Layer 4 of a small transformer language model trained on English Wikipedia (12 layers, counted from 0, width 128).
A neuron adds its activation times its output weights to the MLP's output. To switch it off is to set its activation to zero at one token and run the rest of the model.
A neuron's activation on a vector x is GELU(weights . x + bias), where the dot is the dot product.

Input weights of the MLP neurons that the questions are about. A number n stands for (n - 500) times 0.0013.
n131 (bias -0.032): 577 420 422 460 522 497 455 495 402 495 482 569 455 524 562 328 540 564 563 545 334 669 402 503 558 380 462 527 522 515 457 492 425 521 492 636 366 465 694 498 486 517 378 442 592 554 577 529 521 377 523 519 539 596 340 457 553 520 518 397 374 475 495 458 638 783 586 511 508 332 475 508 457 271 453 424 482 525 567 677 515 570 430 398 561 495 638 465 626 503 415 437 442 457 468 390 530 439 537 360 588 575 545 495 551 554 492 560 474 629 448 469 544 580 330 426 465 493 485 531 463 568 696 497 417 488 487 488
n217 (bias -0.060): 521 446 547 755 579 560 570 475 362 780 512 486 487 582 483 578 245 551 516 614 478 478 594 487 616 569 365 429 496 649 424 476 504 562 626 516 617 603 562 482 425 678 407 401 710 530 635 561 749 435 415 625 551 519 403 515 282 520 547 585 544 516 528 423 547 445 395 483 440 536 400 645 550 430 507 507 521 748 602 548 438 484 504 678 497 760 383 610 470 467 575 437 410 451 493 606 436 418 329 264 339 636 648 319 240 527 450 628 528 487 435 423 574 300 565 538 444 373 579 383 470 289 507 474 264 510 647 646
n391 (bias -0.065): 686 598 652 718 626 542 865 486 630 759 742 830 587 419 439 486 442 644 508 383 425 529 717 447 298 442 467 645 697 395 460 714 740 202 574 552 30 623 487 512 442 470 211 461 591 584 642 324 441 361 529 766 613 589 583 460 476 637 608 805 594 491 239 466 469 636 426 403 839 410 530 253 381 342 572 478 477 837 430 590 461 312 287 484 482 504 402 401 558 178 357 425 429 467 539 485 364 504 346 538 519 431 486 566 466 637 647 609 520 500 434 554 735 613 511 543 254 370 574 539 560 443 685 234 361 560 783 310
n416 (bias -0.013): 648 557 515 806 622 346 665 440 439 568 371 695 400 479 402 481 472 525 432 198 543 423 394 432 274 459 500 639 484 574 578 759 526 251 610 456 269 511 511 540 817 482 454 593 605 213 383 404 446 507 488 590 442 478 496 560 439 609 469 544 451 391 496 612 414 434 541 676 314 343 504 648 334 605 516 466 477 444 500 489 592 504 484 480 362 665 500 742 341 212 526 668 488 678 607 568 480 511 210 489 665 394 485 592 618 523 496 463 548 479 486 633 560 349 500 381 437 336 888 467 695 319 459 338 410 464 602 286
n499 (bias -0.045): 370 510 483 477 532 543 508 551 578 561 498 557 403 452 652 431 440 509 516 540 709 632 404 502 366 537 549 459 437 433 436 644 350 470 374 528 624 486 521 541 432 446 425 481 396 444 540 576 475 516 588 572 579 447 593 408 478 551 478 531 485 523 513 465 414 522 467 457 545 437 479 435 445 632 561 536 601 462 533 287 441 596 692 563 488 478 483 535 476 571 479 518 759 525 411 504 561 557 599 545 510 455 574 518 589 426 381 393 414 541 545 524 515 493 650 517 646 505 365 434 413 583 370 522 613 505 478 500
n625 (bias -0.015): 509 480 477 588 534 343 507 514 454 628 471 537 487 479 438 470 363 553 503 133 511 145 557 575 628 461 507 548 659 645 409 705 692 642 534 522 521 603 376 480 497 557 313 523 517 578 814 430 394 527 417 588 437 409 500 510 479 471 507 510 543 331 479 475 484 671 564 388 558 718 588 470 262 510 461 494 430 610 345 679 497 284 483 541 477 533 336 608 470 458 315 586 339 545 344 514 438 379 457 571 622 500 484 614 624 698 631 584 619 527 485 375 556 500 474 497 500 382 458 350 551 570 666 615 379 591 454 512
n647 (bias -0.082): 875 329 623 782 588 593 662 391 411 556 556 592 416 644 481 530 287 465 430 323 521 490 613 574 206 492 575 586 488 493 519 732 504 561 651 555 524 595 727 592 445 579 657 420 489 400 615 384 462 575 476 508 560 464 531 486 366 566 436 582 452 624 189 546 430 618 318 707 585 407 361 557 437 427 482 555 515 562 379 526 540 458 519 590 526 548 493 486 622 602 363 598 409 519 522 380 633 356 288 389 456 527 384 433 416 588 392 795 483 469 517 574 574 171 413 552 419 384 910 435 741 500 669 584 433 511 493 545
n744 (bias -0.029): 595 720 475 409 451 376 471 368 433 833 347 557 599 494 440 571 387 546 302 266 444 471 572 327 587 409 367 463 673 675 538 768 712 539 507 268 595 462 277 710 565 450 545 493 707 385 493 419 447 426 439 403 482 487 471 540 425 635 539 651 612 660 449 573 503 635 408 511 522 735 507 790 486 507 525 596 450 593 419 451 490 562 445 487 459 417 389 530 197 319 466 352 481 526 632 536 412 625 407 461 567 475 520 570 533 638 594 473 481 627 439 434 256 456 666 482 431 250 653 523 457 426 410 555 530 547 542 432
n935 (bias -0.045): 362 483 413 492 646 470 345 310 512 612 459 662 463 557 465 410 280 497 579 277 542 465 438 546 528 553 457 524 503 415 555 477 387 503 458 632 416 463 642 596 332 464 552 534 588 491 754 485 637 492 639 553 520 437 545 389 443 486 587 588 511 667 554 519 577 400 354 500 431 461 453 668 657 438 514 610 491 680 482 581 466 395 467 505 509 474 552 658 411 587 506 503 439 671 525 551 424 741 503 605 616 437 493 476 608 511 290 590 419 500 434 425 509 369 609 477 491 489 531 478 307 524 386 662 511 602 617 527

Output weights of the MLP neurons that the questions are about. A number n stands for (n - 500) times 0.00099.
n131: 500 500 478 518 438 512 409 702 493 596 579 416 537 556 514 506 526 500 439 416 520 426 541 370 410 588 332 485 417 549 555 445 672 425 559 484 568 629 405 531 333 456 693 491 538 384 440 630 460 542 527 583 562 602 655 493 473 500 371 726 655 472 484 619 302 306 470 377 475 453 538 563 362 506 448 546 561 478 494 324 532 334 637 465 467 441 393 642 153 564 483 380 446 523 610 571 523 721 478 565 322 464 488 495 533 449 333 522 455 298 642 440 497 506 787 463 639 511 401 552 565 409 409 463 487 396 492 682
n217: 538 467 565 407 421 250 399 555 413 425 699 523 451 592 512 330 608 605 524 292 482 353 555 572 539 641 638 510 487 637 540 644 762 595 430 310 455 553 563 599 561 591 314 440 332 535 423 575 403 545 545 475 494 637 534 474 332 494 281 702 364 382 259 399 516 551 600 543 570 510 507 534 429 401 433 464 525 249 383 574 693 408 662 456 546 391 494 438 617 497 536 488 421 572 503 461 835 478 571 680 663 356 360 477 571 679 541 670 507 567 473 425 569 537 421 464 440 574 448 528 441 321 550 464 426 547 360 449
n391: 445 864 574 769 392 323 760 760 339 824 475 455 490 428 174 568 422 396 247 311 376 435 423 573 506 474 237 742 660 335 426 699 532 566 621 775 450 147 515 614 415 516 543 515 411 658 866 276 633 484 977 247 142 612 383 639 301 569 608 258 447 309 441 228 530 671 611 625 840 620 616 511 429 335 610 247 319 398 470 590 505 271 692 539 169 386 369 625 667 343 326 274 269 608 538 538 523 575 748 850 387 545 431 495 465 612 505 702 618 458 505 535 237 510 641 443 505 343 365 368 440 584 618 515 594 358 473 344
n416: 530 620 429 317 608 420 517 413 511 457 619 456 439 320 416 743 439 434 446 608 508 560 476 309 597 679 438 379 603 432 435 510 374 342 441 561 560 697 524 221 390 416 573 484 408 500 587 296 598 558 460 411 472 543 255 484 556 629 606 421 458 264 758 598 500 631 409 555 720 329 549 352 426 603 442 431 549 726 418 556 599 527 456 671 663 560 484 159 519 399 579 531 669 552 465 492 462 692 409 497 213 507 435 714 550 568 588 394 393 528 450 443 555 481 482 554 441 445 242 640 482 577 503 627 702 372 551 631
n499: 431 553 447 475 455 629 512 464 650 536 509 646 485 465 615 604 465 600 292 456 630 678 439 510 324 455 531 479 400 482 587 580 583 533 410 585 542 494 331 603 348 430 561 338 512 569 442 496 483 412 533 392 597 517 629 475 377 444 493 434 622 567 500 457 344 612 491 381 617 446 459 372 390 588 447 484 607 363 464 299 539 443 582 527 466 411 535 613 571 521 292 520 663 524 457 363 462 752 303 687 298 358 532 550 585 423 535 503 484 674 449 552 656 421 704 394 588 508 425 323 454 570 318 512 696 447 457 573
n625: 412 624 347 475 559 453 386 285 597 423 446 546 549 514 468 343 477 441 568 472 512 581 463 419 554 576 454 512 566 500 465 562 437 523 556 458 512 484 366 456 512 285 612 491 336 467 506 369 543 445 600 491 361 539 417 603 503 489 634 390 407 596 539 661 375 352 634 603 425 629 459 583 539 416 511 416 287 474 482 510 566 686 407 512 617 594 366 428 470 638 596 154 378 320 474 493 385 479 414 404 374 428 500 519 576 528 503 573 287 613 582 591 447 732 538 514 531 606 471 547 608 627 707 559 636 525 303 684
n647: 259 287 484 689 542 449 471 584 416 417 587 386 385 589 315 639 452 367 621 644 454 683 563 508 642 704 562 514 637 438 535 619 263 566 693 352 626 588 573 434 564 726 450 514 409 496 683 587 453 508 885 465 460 457 455 474 475 351 580 375 320 310 515 812 536 394 365 383 448 338 504 526 358 694 529 340 465 583 399 530 462 532 407 635 572 380 551 436 504 538 682 517 401 355 570 422 492 388 697 580 516 553 466 519 447 668 213 474 538 515 622 582 476 269 417 490 588 559 663 493 554 426 476 533 438 552 244 553
n744: 445 456 434 311 632 586 398 506 571 385 415 419 365 580 328 408 566 653 393 602 500 429 447 458 644 548 512 506 614 647 527 383 299 465 531 632 514 524 650 594 357 482 475 523 449 587 271 665 397 583 552 596 444 410 439 421 480 526 487 449 580 527 598 568 581 486 451 651 536 545 533 364 540 511 458 471 648 463 562 467 472 469 465 539 468 633 494 344 567 374 505 575 510 626 508 452 400 619 722 363 432 509 532 403 342 390 539 376 384 473 567 289 689 434 386 578 476 516 531 653 494 536 424 718 456 495 469 669
n935: 544 493 541 617 123 471 272 653 509 412 595 538 427 571 694 590 737 536 530 413 418 431 539 593 512 373 465 632 397 654 537 447 580 504 538 478 486 625 248 543 465 402 438 701 537 590 303 585 333 637 517 562 448 625 551 528 476 396 331 680 503 427 515 671 493 614 684 257 291 493 475 329 472 463 538 202 689 344 320 496 599 503 681 303 591 500 360 453 626 436 477 545 531 527 484 378 717 599 544 594 621 486 378 551 302 367 584 588 452 428 513 462 520 493 641 389 615 631 478 473 582 544 514 706 458 481 540 483

Each question names a token from some text and the token that comes next. It shows the vector x that enters the MLP there. A number n stands for (n - 500) times 0.0086.

Then comes g, the gradient of the next token's log-probability with respect to the MLP's output, scaled to length 1. A neuron's effect is roughly proportional to its activation times (output weights . g). A number n stands for (n - 500) times 0.00075.

" arrive", then "s"
x: 461 609 478 529 481 415 443 485 452 429 542 355 507 495 401 541 450 587 464 538 498 470 544 498 487 561 502 435 492 398 500 538 424 426 475 484 479 462 488 474 531 415 562 546 581 537 504 589 445 607 454 632 516 530 525 805 505 491 325 641 488 413 479 524 322 366 440 622 460 464 539 500 541 558 387 411 502 449 466 554 250 522 633 449 414 596 452 556 496 498 501 516 571 482 604 434 631 575 541 502 495 451 352 423 539 435 416 515 371 318 551 457 537 494 495 585 414 507 533 537 634 548 440 526 406 472 573 503
g: 682 381 369 561 721 406 706 482 639 437 461 530 413 607 366 673 516 409 318 533 549 510 453 586 596 537 629 398 736 366 463 315 237 422 635 510 571 312 596 442 494 530 572 403 638 518 413 526 731 446 528 547 415 423 484 511 604 602 513 512 467 480 280 531 607 300 352 544 540 374 482 563 513 501 370 430 617 578 495 686 520 719 681 500 521 760 595 420 613 724 369 481 224 350 731 441 614 380 422 459 581 396 461 547 479 830 362 358 547 681 377 456 414 518 418 467 383 519 526 450 428 340 283 568 553 416 365 562
Switching off which neuron hurts the next token most? n416

" officer", then "\n"
x: 453 488 490 429 470 409 448 488 481 400 563 422 530 475 420 531 484 565 447 557 380 461 573 546 615 537 522 504 585 414 500 549 461 501 500 521 592 452 365 490 562 428 535 598 528 591 495 547 438 519 486 589 521 575 550 785 559 418 453 640 414 499 490 523 376 342 426 456 480 499 550 466 508 537 371 504 469 533 515 617 170 456 563 470 375 498 448 465 459 503 537 501 479 450 614 381 582 570 533 560 437 516 318 402 431 487 552 526 403 334 589 516 471 450 532 527 432 451 490 641 604 580 470 511 504 452 535 531
g: 461 264 523 586 364 345 513 604 572 521 302 467 403 486 513 600 753 518 478 284 616 489 454 656 323 341 618 666 559 496 490 651 824 398 555 530 471 298 404 640 553 744 433 521 569 594 534 502 551 282 841 457 228 493 554 414 530 556 274 383 448 479 447 606 517 408 453 759 812 449 507 419 468 455 500 475 583 416 453 563 507 460 388 492 386 384 593 597 443 583 547 324 574 654 720 449 690 433 484 511 465 527 538 545 620 370 568 396 699 421 499 647 559 246 380 409 452 436 471 561 514 560 417 538 380 341 481 474
Which neuron, switched off, raises the next token's probability most? n391

" art", then ","
x: 415 522 516 442 473 444 406 504 472 408 520 375 590 512 514 563 469 607 508 496 435 468 617 546 623 571 493 481 575 512 500 464 421 503 451 468 543 481 342 538 502 427 482 596 557 574 444 573 471 582 486 577 524 560 562 799 578 491 405 586 498 567 460 518 441 448 495 570 494 543 558 466 426 454 354 427 430 421 519 520 186 466 515 460 427 441 430 408 381 575 567 433 440 373 577 427 507 606 508 573 414 547 349 400 482 461 509 585 418 343 585 477 435 533 618 598 347 485 465 563 439 512 463 519 519 485 547 497
g: 395 644 524 344 479 562 564 540 417 696 537 390 479 581 479 516 516 545 426 496 388 528 477 504 484 596 599 465 535 621 318 394 502 531 528 444 610 556 592 518 476 549 433 365 578 606 578 560 376 403 417 495 582 630 376 702 459 589 331 722 312 301 661 411 532 477 380 358 445 735 300 462 526 545 563 378 475 465 445 591 494 259 444 492 299 355 489 320 591 417 612 473 532 614 678 925 463 503 341 742 451 397 435 671 450 671 446 503 542 331 379 527 535 288 362 680 410 446 471 432 467 641 240 648 519 712 613 779
Switching off which neuron hurts the next token most? n744

",", then " Australian"
x: 416 500 475 478 481 436 426 488 494 471 537 407 500 497 425 456 492 512 453 529 390 549 543 548 569 498 482 448 544 447 500 415 502 460 545 459 450 533 375 464 516 554 513 631 574 568 485 581 504 531 559 562 540 465 501 817 567 534 362 567 457 488 518 494 439 369 467 484 439 529 587 494 505 471 365 458 526 460 526 667 255 437 464 412 438 504 472 400 491 541 573 459 499 476 571 383 561 509 498 519 517 516 331 447 504 500 498 518 462 259 568 484 526 514 509 478 444 575 515 532 647 572 465 499 480 529 523 521
g: 526 395 623 498 367 377 674 418 571 336 529 569 453 394 313 422 591 616 458 279 537 469 359 664 522 558 609 520 628 461 396 688 603 398 483 426 441 644 404 460 634 583 598 463 520 418 393 517 636 385 657 341 389 581 391 659 514 484 365 395 275 511 534 392 334 656 466 556 819 408 745 499 557 311 627 358 351 524 574 573 538 440 632 469 459 451 303 510 515 408 443 651 562 734 837 488 473 426 593 546 450 460 523 398 596 472 843 680 533 525 306 511 342 513 284 503 473 465 492 653 560 472 500 439 249 520 663 430
Which neuron, switched off, raises the next token's probability most? n391

" a", then " ceremony"
x: 379 494 453 480 529 398 553 463 502 485 564 508 507 506 449 419 491 603 459 491 439 539 523 508 454 516 488 384 527 503 500 439 450 455 423 551 480 554 386 570 480 470 579 580 479 517 431 654 463 556 570 555 548 485 615 808 511 532 370 554 444 488 565 500 399 420 479 559 386 523 584 476 486 503 344 451 504 410 596 447 301 453 497 533 467 447 468 522 481 588 559 416 526 388 484 384 565 589 528 561 483 508 374 413 549 457 506 535 435 282 583 494 500 535 557 583 412 558 486 546 511 573 474 447 481 442 496 504
g: 385 364 406 540 451 501 466 564 357 843 331 455 296 533 686 517 651 462 376 649 297 544 513 596 419 252 740 452 387 645 628 363 236 664 396 577 444 234 418 663 509 481 306 552 425 342 575 384 582 432 390 307 521 586 474 340 385 662 321 567 552 602 698 483 535 640 549 427 572 369 411 728 320 625 391 439 619 428 799 365 559 566 441 432 527 557 660 625 513 380 672 485 449 571 526 393 530 612 479 466 585 611 444 513 600 634 598 511 351 531 493 535 540 449 546 503 506 443 553 364 452 547 663 596 518 484 357 634
Switching off which neuron hurts the next token most? n499

" in", then " Israel"
x: 365 492 486 487 511 392 457 502 444 481 534 452 483 501 411 460 485 569 446 501 433 508 513 494 429 511 552 327 506 499 500 454 426 442 525 498 556 504 393 491 516 526 526 605 550 559 540 663 455 495 538 573 525 451 534 821 507 504 375 601 485 437 522 501 411 483 522 519 451 572 586 454 464 492 385 476 459 489 502 475 262 463 521 466 498 540 403 452 415 538 467 486 548 454 500 376 584 573 548 506 559 463 331 439 546 467 511 536 459 300 568 488 497 500 571 542 547 573 463 440 595 565 480 641 507 468 442 560
g: 605 601 519 433 312 565 598 497 470 580 436 418 466 521 744 714 534 496 395 606 434 387 448 782 666 383 320 501 481 299 778 391 416 579 438 424 424 536 545 538 367 665 517 570 607 542 566 411 511 472 505 495 527 738 419 407 434 561 378 544 430 440 430 374 374 551 315 406 699 372 314 608 530 564 648 584 648 406 513 534 483 367 583 491 399 291 442 461 603 349 448 348 806 631 652 410 553 413 526 522 337 378 347 336 621 655 580 526 207 477 498 572 542 492 745 287 507 338 550 368 584 457 458 612 697 570 532 692
Switching off which neuron hurts the next token most? n499

"\n", then "-"
x: 468 473 456 468 464 423 417 519 464 422 510 462 489 515 450 504 509 586 520 496 326 596 501 509 573 521 514 374 498 491 500 501 411 481 524 523 486 443 499 509 530 519 499 596 529 578 471 667 539 486 588 565 505 539 483 819 592 493 398 521 383 496 506 496 559 559 546 483 333 491 581 477 523 433 374 400 504 518 489 593 186 451 505 383 447 491 536 498 531 556 508 449 421 452 559 346 596 533 545 423 521 552 354 453 523 494 503 541 522 304 508 504 520 516 471 448 440 535 534 545 538 518 497 521 434 490 502 508
g: 497 306 712 546 117 550 586 599 613 563 324 473 464 305 645 618 581 937 353 409 472 474 552 463 552 402 328 547 354 629 295 586 475 422 589 481 506 516 400 589 395 610 350 444 597 632 401 426 460 446 609 536 524 552 732 455 517 776 616 455 506 740 456 603 508 396 458 624 507 711 446 442 390 279 599 702 536 461 541 511 646 345 686 602 516 659 704 495 444 464 414 363 418 696 464 341 510 404 554 485 365 537 438 515 437 511 520 368 469 324 538 398 348 465 489 523 343 382 472 432 615 553 509 419 464 449 474 653
Switching off which neuron hurts the next token most? n131

" branch", then "es"
x: 456 515 472 480 466 456 431 493 424 424 515 456 504 478 446 583 443 582 463 505 412 492 568 588 537 528 520 378 569 434 500 529 428 484 422 542 596 436 371 453 529 434 489 570 520 599 399 650 524 605 510 577 513 513 505 797 552 480 513 608 503 465 423 577 364 430 445 582 407 576 604 422 523 532 390 492 464 479 472 503 135 523 484 465 440 500 406 491 429 519 457 485 493 428 559 440 652 556 588 581 428 531 325 410 505 458 486 560 432 336 529 466 545 412 598 594 437 560 464 517 506 503 496 549 488 478 546 492
g: 822 509 360 535 432 551 440 372 474 487 417 787 536 736 482 654 549 516 730 544 493 438 475 536 297 687 620 363 564 609 574 515 655 407 467 314 292 604 529 494 566 477 356 548 439 417 464 570 410 679 568 379 408 491 560 378 377 660 664 169 683 511 462 497 461 377 470 691 342 371 403 268 395 675 448 586 378 637 411 426 532 506 375 362 544 706 456 660 449 417 657 407 379 349 665 471 546 498 433 391 290 558 491 537 459 353 525 513 366 564 451 475 452 804 667 478 590 538 543 601 390 451 612 394 548 435 567 606
Which neuron, switched off, raises the next token's probability most? n625

",", then " British"
x: 429 483 477 482 468 458 430 491 486 447 544 414 495 497 417 451 491 515 455 542 379 557 534 541 589 496 508 435 557 453 500 402 476 464 549 474 441 538 393 461 516 549 510 625 576 580 495 589 513 532 565 557 546 479 473 816 565 525 382 561 442 479 524 491 446 385 473 488 439 518 585 507 507 458 365 436 525 465 530 668 236 451 473 413 435 500 478 397 504 537 565 449 491 475 580 381 546 504 495 490 521 526 341 445 486 503 505 515 468 253 586 488 521 517 501 470 439 577 501 549 633 578 486 498 474 539 528 522
g: 483 537 566 437 399 426 594 458 640 317 596 560 489 332 270 423 579 696 401 243 521 552 381 550 440 455 725 568 614 611 262 630 469 490 445 348 669 569 707 443 695 597 604 483 377 451 437 625 701 441 630 464 572 482 490 692 572 422 268 526 326 408 548 379 294 646 306 632 532 416 617 585 634 362 594 452 481 606 574 706 526 342 336 430 500 431 399 452 453 476 443 649 512 643 723 612 495 399 568 649 687 414 393 486 565 528 812 629 479 524 406 480 406 417 381 512 387 509 503 580 576 333 551 475 229 337 427 418
Which neuron, switched off, raises the next token's probability most? n217

" South", then "west"
x: 401 467 401 433 481 433 471 528 473 346 494 452 456 498 480 527 512 558 509 508 385 486 538 537 605 486 563 466 585 445 500 426 436 389 462 493 529 501 379 410 532 548 522 535 433 534 408 654 428 571 466 518 540 475 507 828 670 518 361 560 553 493 509 505 407 481 486 622 508 541 599 476 576 478 404 405 510 481 492 529 139 542 522 342 454 527 429 458 482 461 542 435 586 489 574 350 604 476 532 497 451 562 315 483 515 422 591 550 496 319 539 493 551 569 485 505 454 570 453 528 617 547 550 533 506 481 529 551
g: 539 499 652 468 429 387 589 574 245 290 518 621 365 464 692 454 518 439 429 424 503 370 483 461 624 727 547 407 523 642 194 348 403 519 476 168 489 581 600 380 437 696 521 439 479 392 434 713 521 694 335 527 382 414 618 641 604 752 570 405 647 527 399 588 330 396 337 687 570 283 619 506 572 498 460 509 517 463 538 542 468 625 360 546 608 514 581 544 515 605 576 517 428 507 451 789 535 420 575 539 499 352 563 594 441 614 472 311 590 513 727 441 516 750 433 301 430 441 647 439 365 322 684 353 583 442 478 395
Switching off which neuron hurts the next token most? n499

" attend", then " schools"
x: 456 429 498 521 540 455 406 475 511 462 539 439 468 528 414 582 441 547 406 573 433 470 547 448 485 509 594 330 534 426 500 515 447 516 425 560 663 452 396 454 529 389 519 498 525 563 514 589 435 586 508 587 538 518 579 793 535 548 327 585 473 467 546 512 394 503 463 618 538 516 541 390 556 508 376 484 428 533 450 434 193 555 635 396 378 547 353 563 516 495 483 474 565 433 570 377 687 486 506 505 506 505 351 437 506 434 441 586 385 338 595 454 469 473 580 555 478 529 535 522 618 632 506 552 476 464 440 505
g: 420 481 356 356 306 429 464 649 275 600 488 410 756 612 462 389 602 535 595 595 447 713 582 391 535 583 671 419 471 744 678 494 684 443 551 554 503 537 353 667 636 596 264 545 370 454 489 562 569 323 508 415 486 668 470 388 376 572 501 388 661 506 558 578 509 596 474 659 620 480 391 571 582 469 492 324 296 577 510 499 345 547 298 576 498 337 697 321 487 517 626 567 549 369 590 243 451 633 580 425 329 577 520 534 495 558 495 489 577 379 352 337 589 357 597 697 432 493 428 318 179 688 524 476 353 716 562 565
Switching off which neuron hurts the next token most? n647

"born", then " 1965"
x: 382 526 546 512 507 413 452 496 549 510 539 579 586 503 405 520 542 609 501 516 340 466 491 515 531 539 473 401 550 446 500 510 431 460 505 529 509 455 487 444 474 439 463 541 520 645 505 601 366 519 529 567 526 596 532 804 607 529 442 587 418 420 468 439 428 498 512 508 494 481 548 441 504 515 363 479 498 561 562 525 126 464 533 393 401 520 463 502 547 443 556 468 632 409 579 357 530 522 511 571 456 440 339 468 463 413 558 458 410 330 518 459 550 614 509 522 431 506 424 601 532 566 481 556 471 466 544 494
g: 642 700 317 532 296 517 492 601 492 479 508 637 577 536 563 814 394 701 443 469 464 395 458 579 621 478 316 500 228 378 500 581 486 545 473 603 419 465 554 441 317 720 390 508 487 420 436 517 501 513 617 577 615 574 498 575 522 772 565 405 610 458 520 301 596 442 433 383 470 383 588 389 552 457 483 608 500 286 397 568 489 371 366 626 750 536 345 504 589 667 487 257 622 602 440 487 644 643 322 332 626 409 543 251 389 502 419 505 678 569 631 627 600 655 532 431 514 223 347 605 482 470 475 302 577 625 247 535
Switching off which neuron hurts the next token most? n391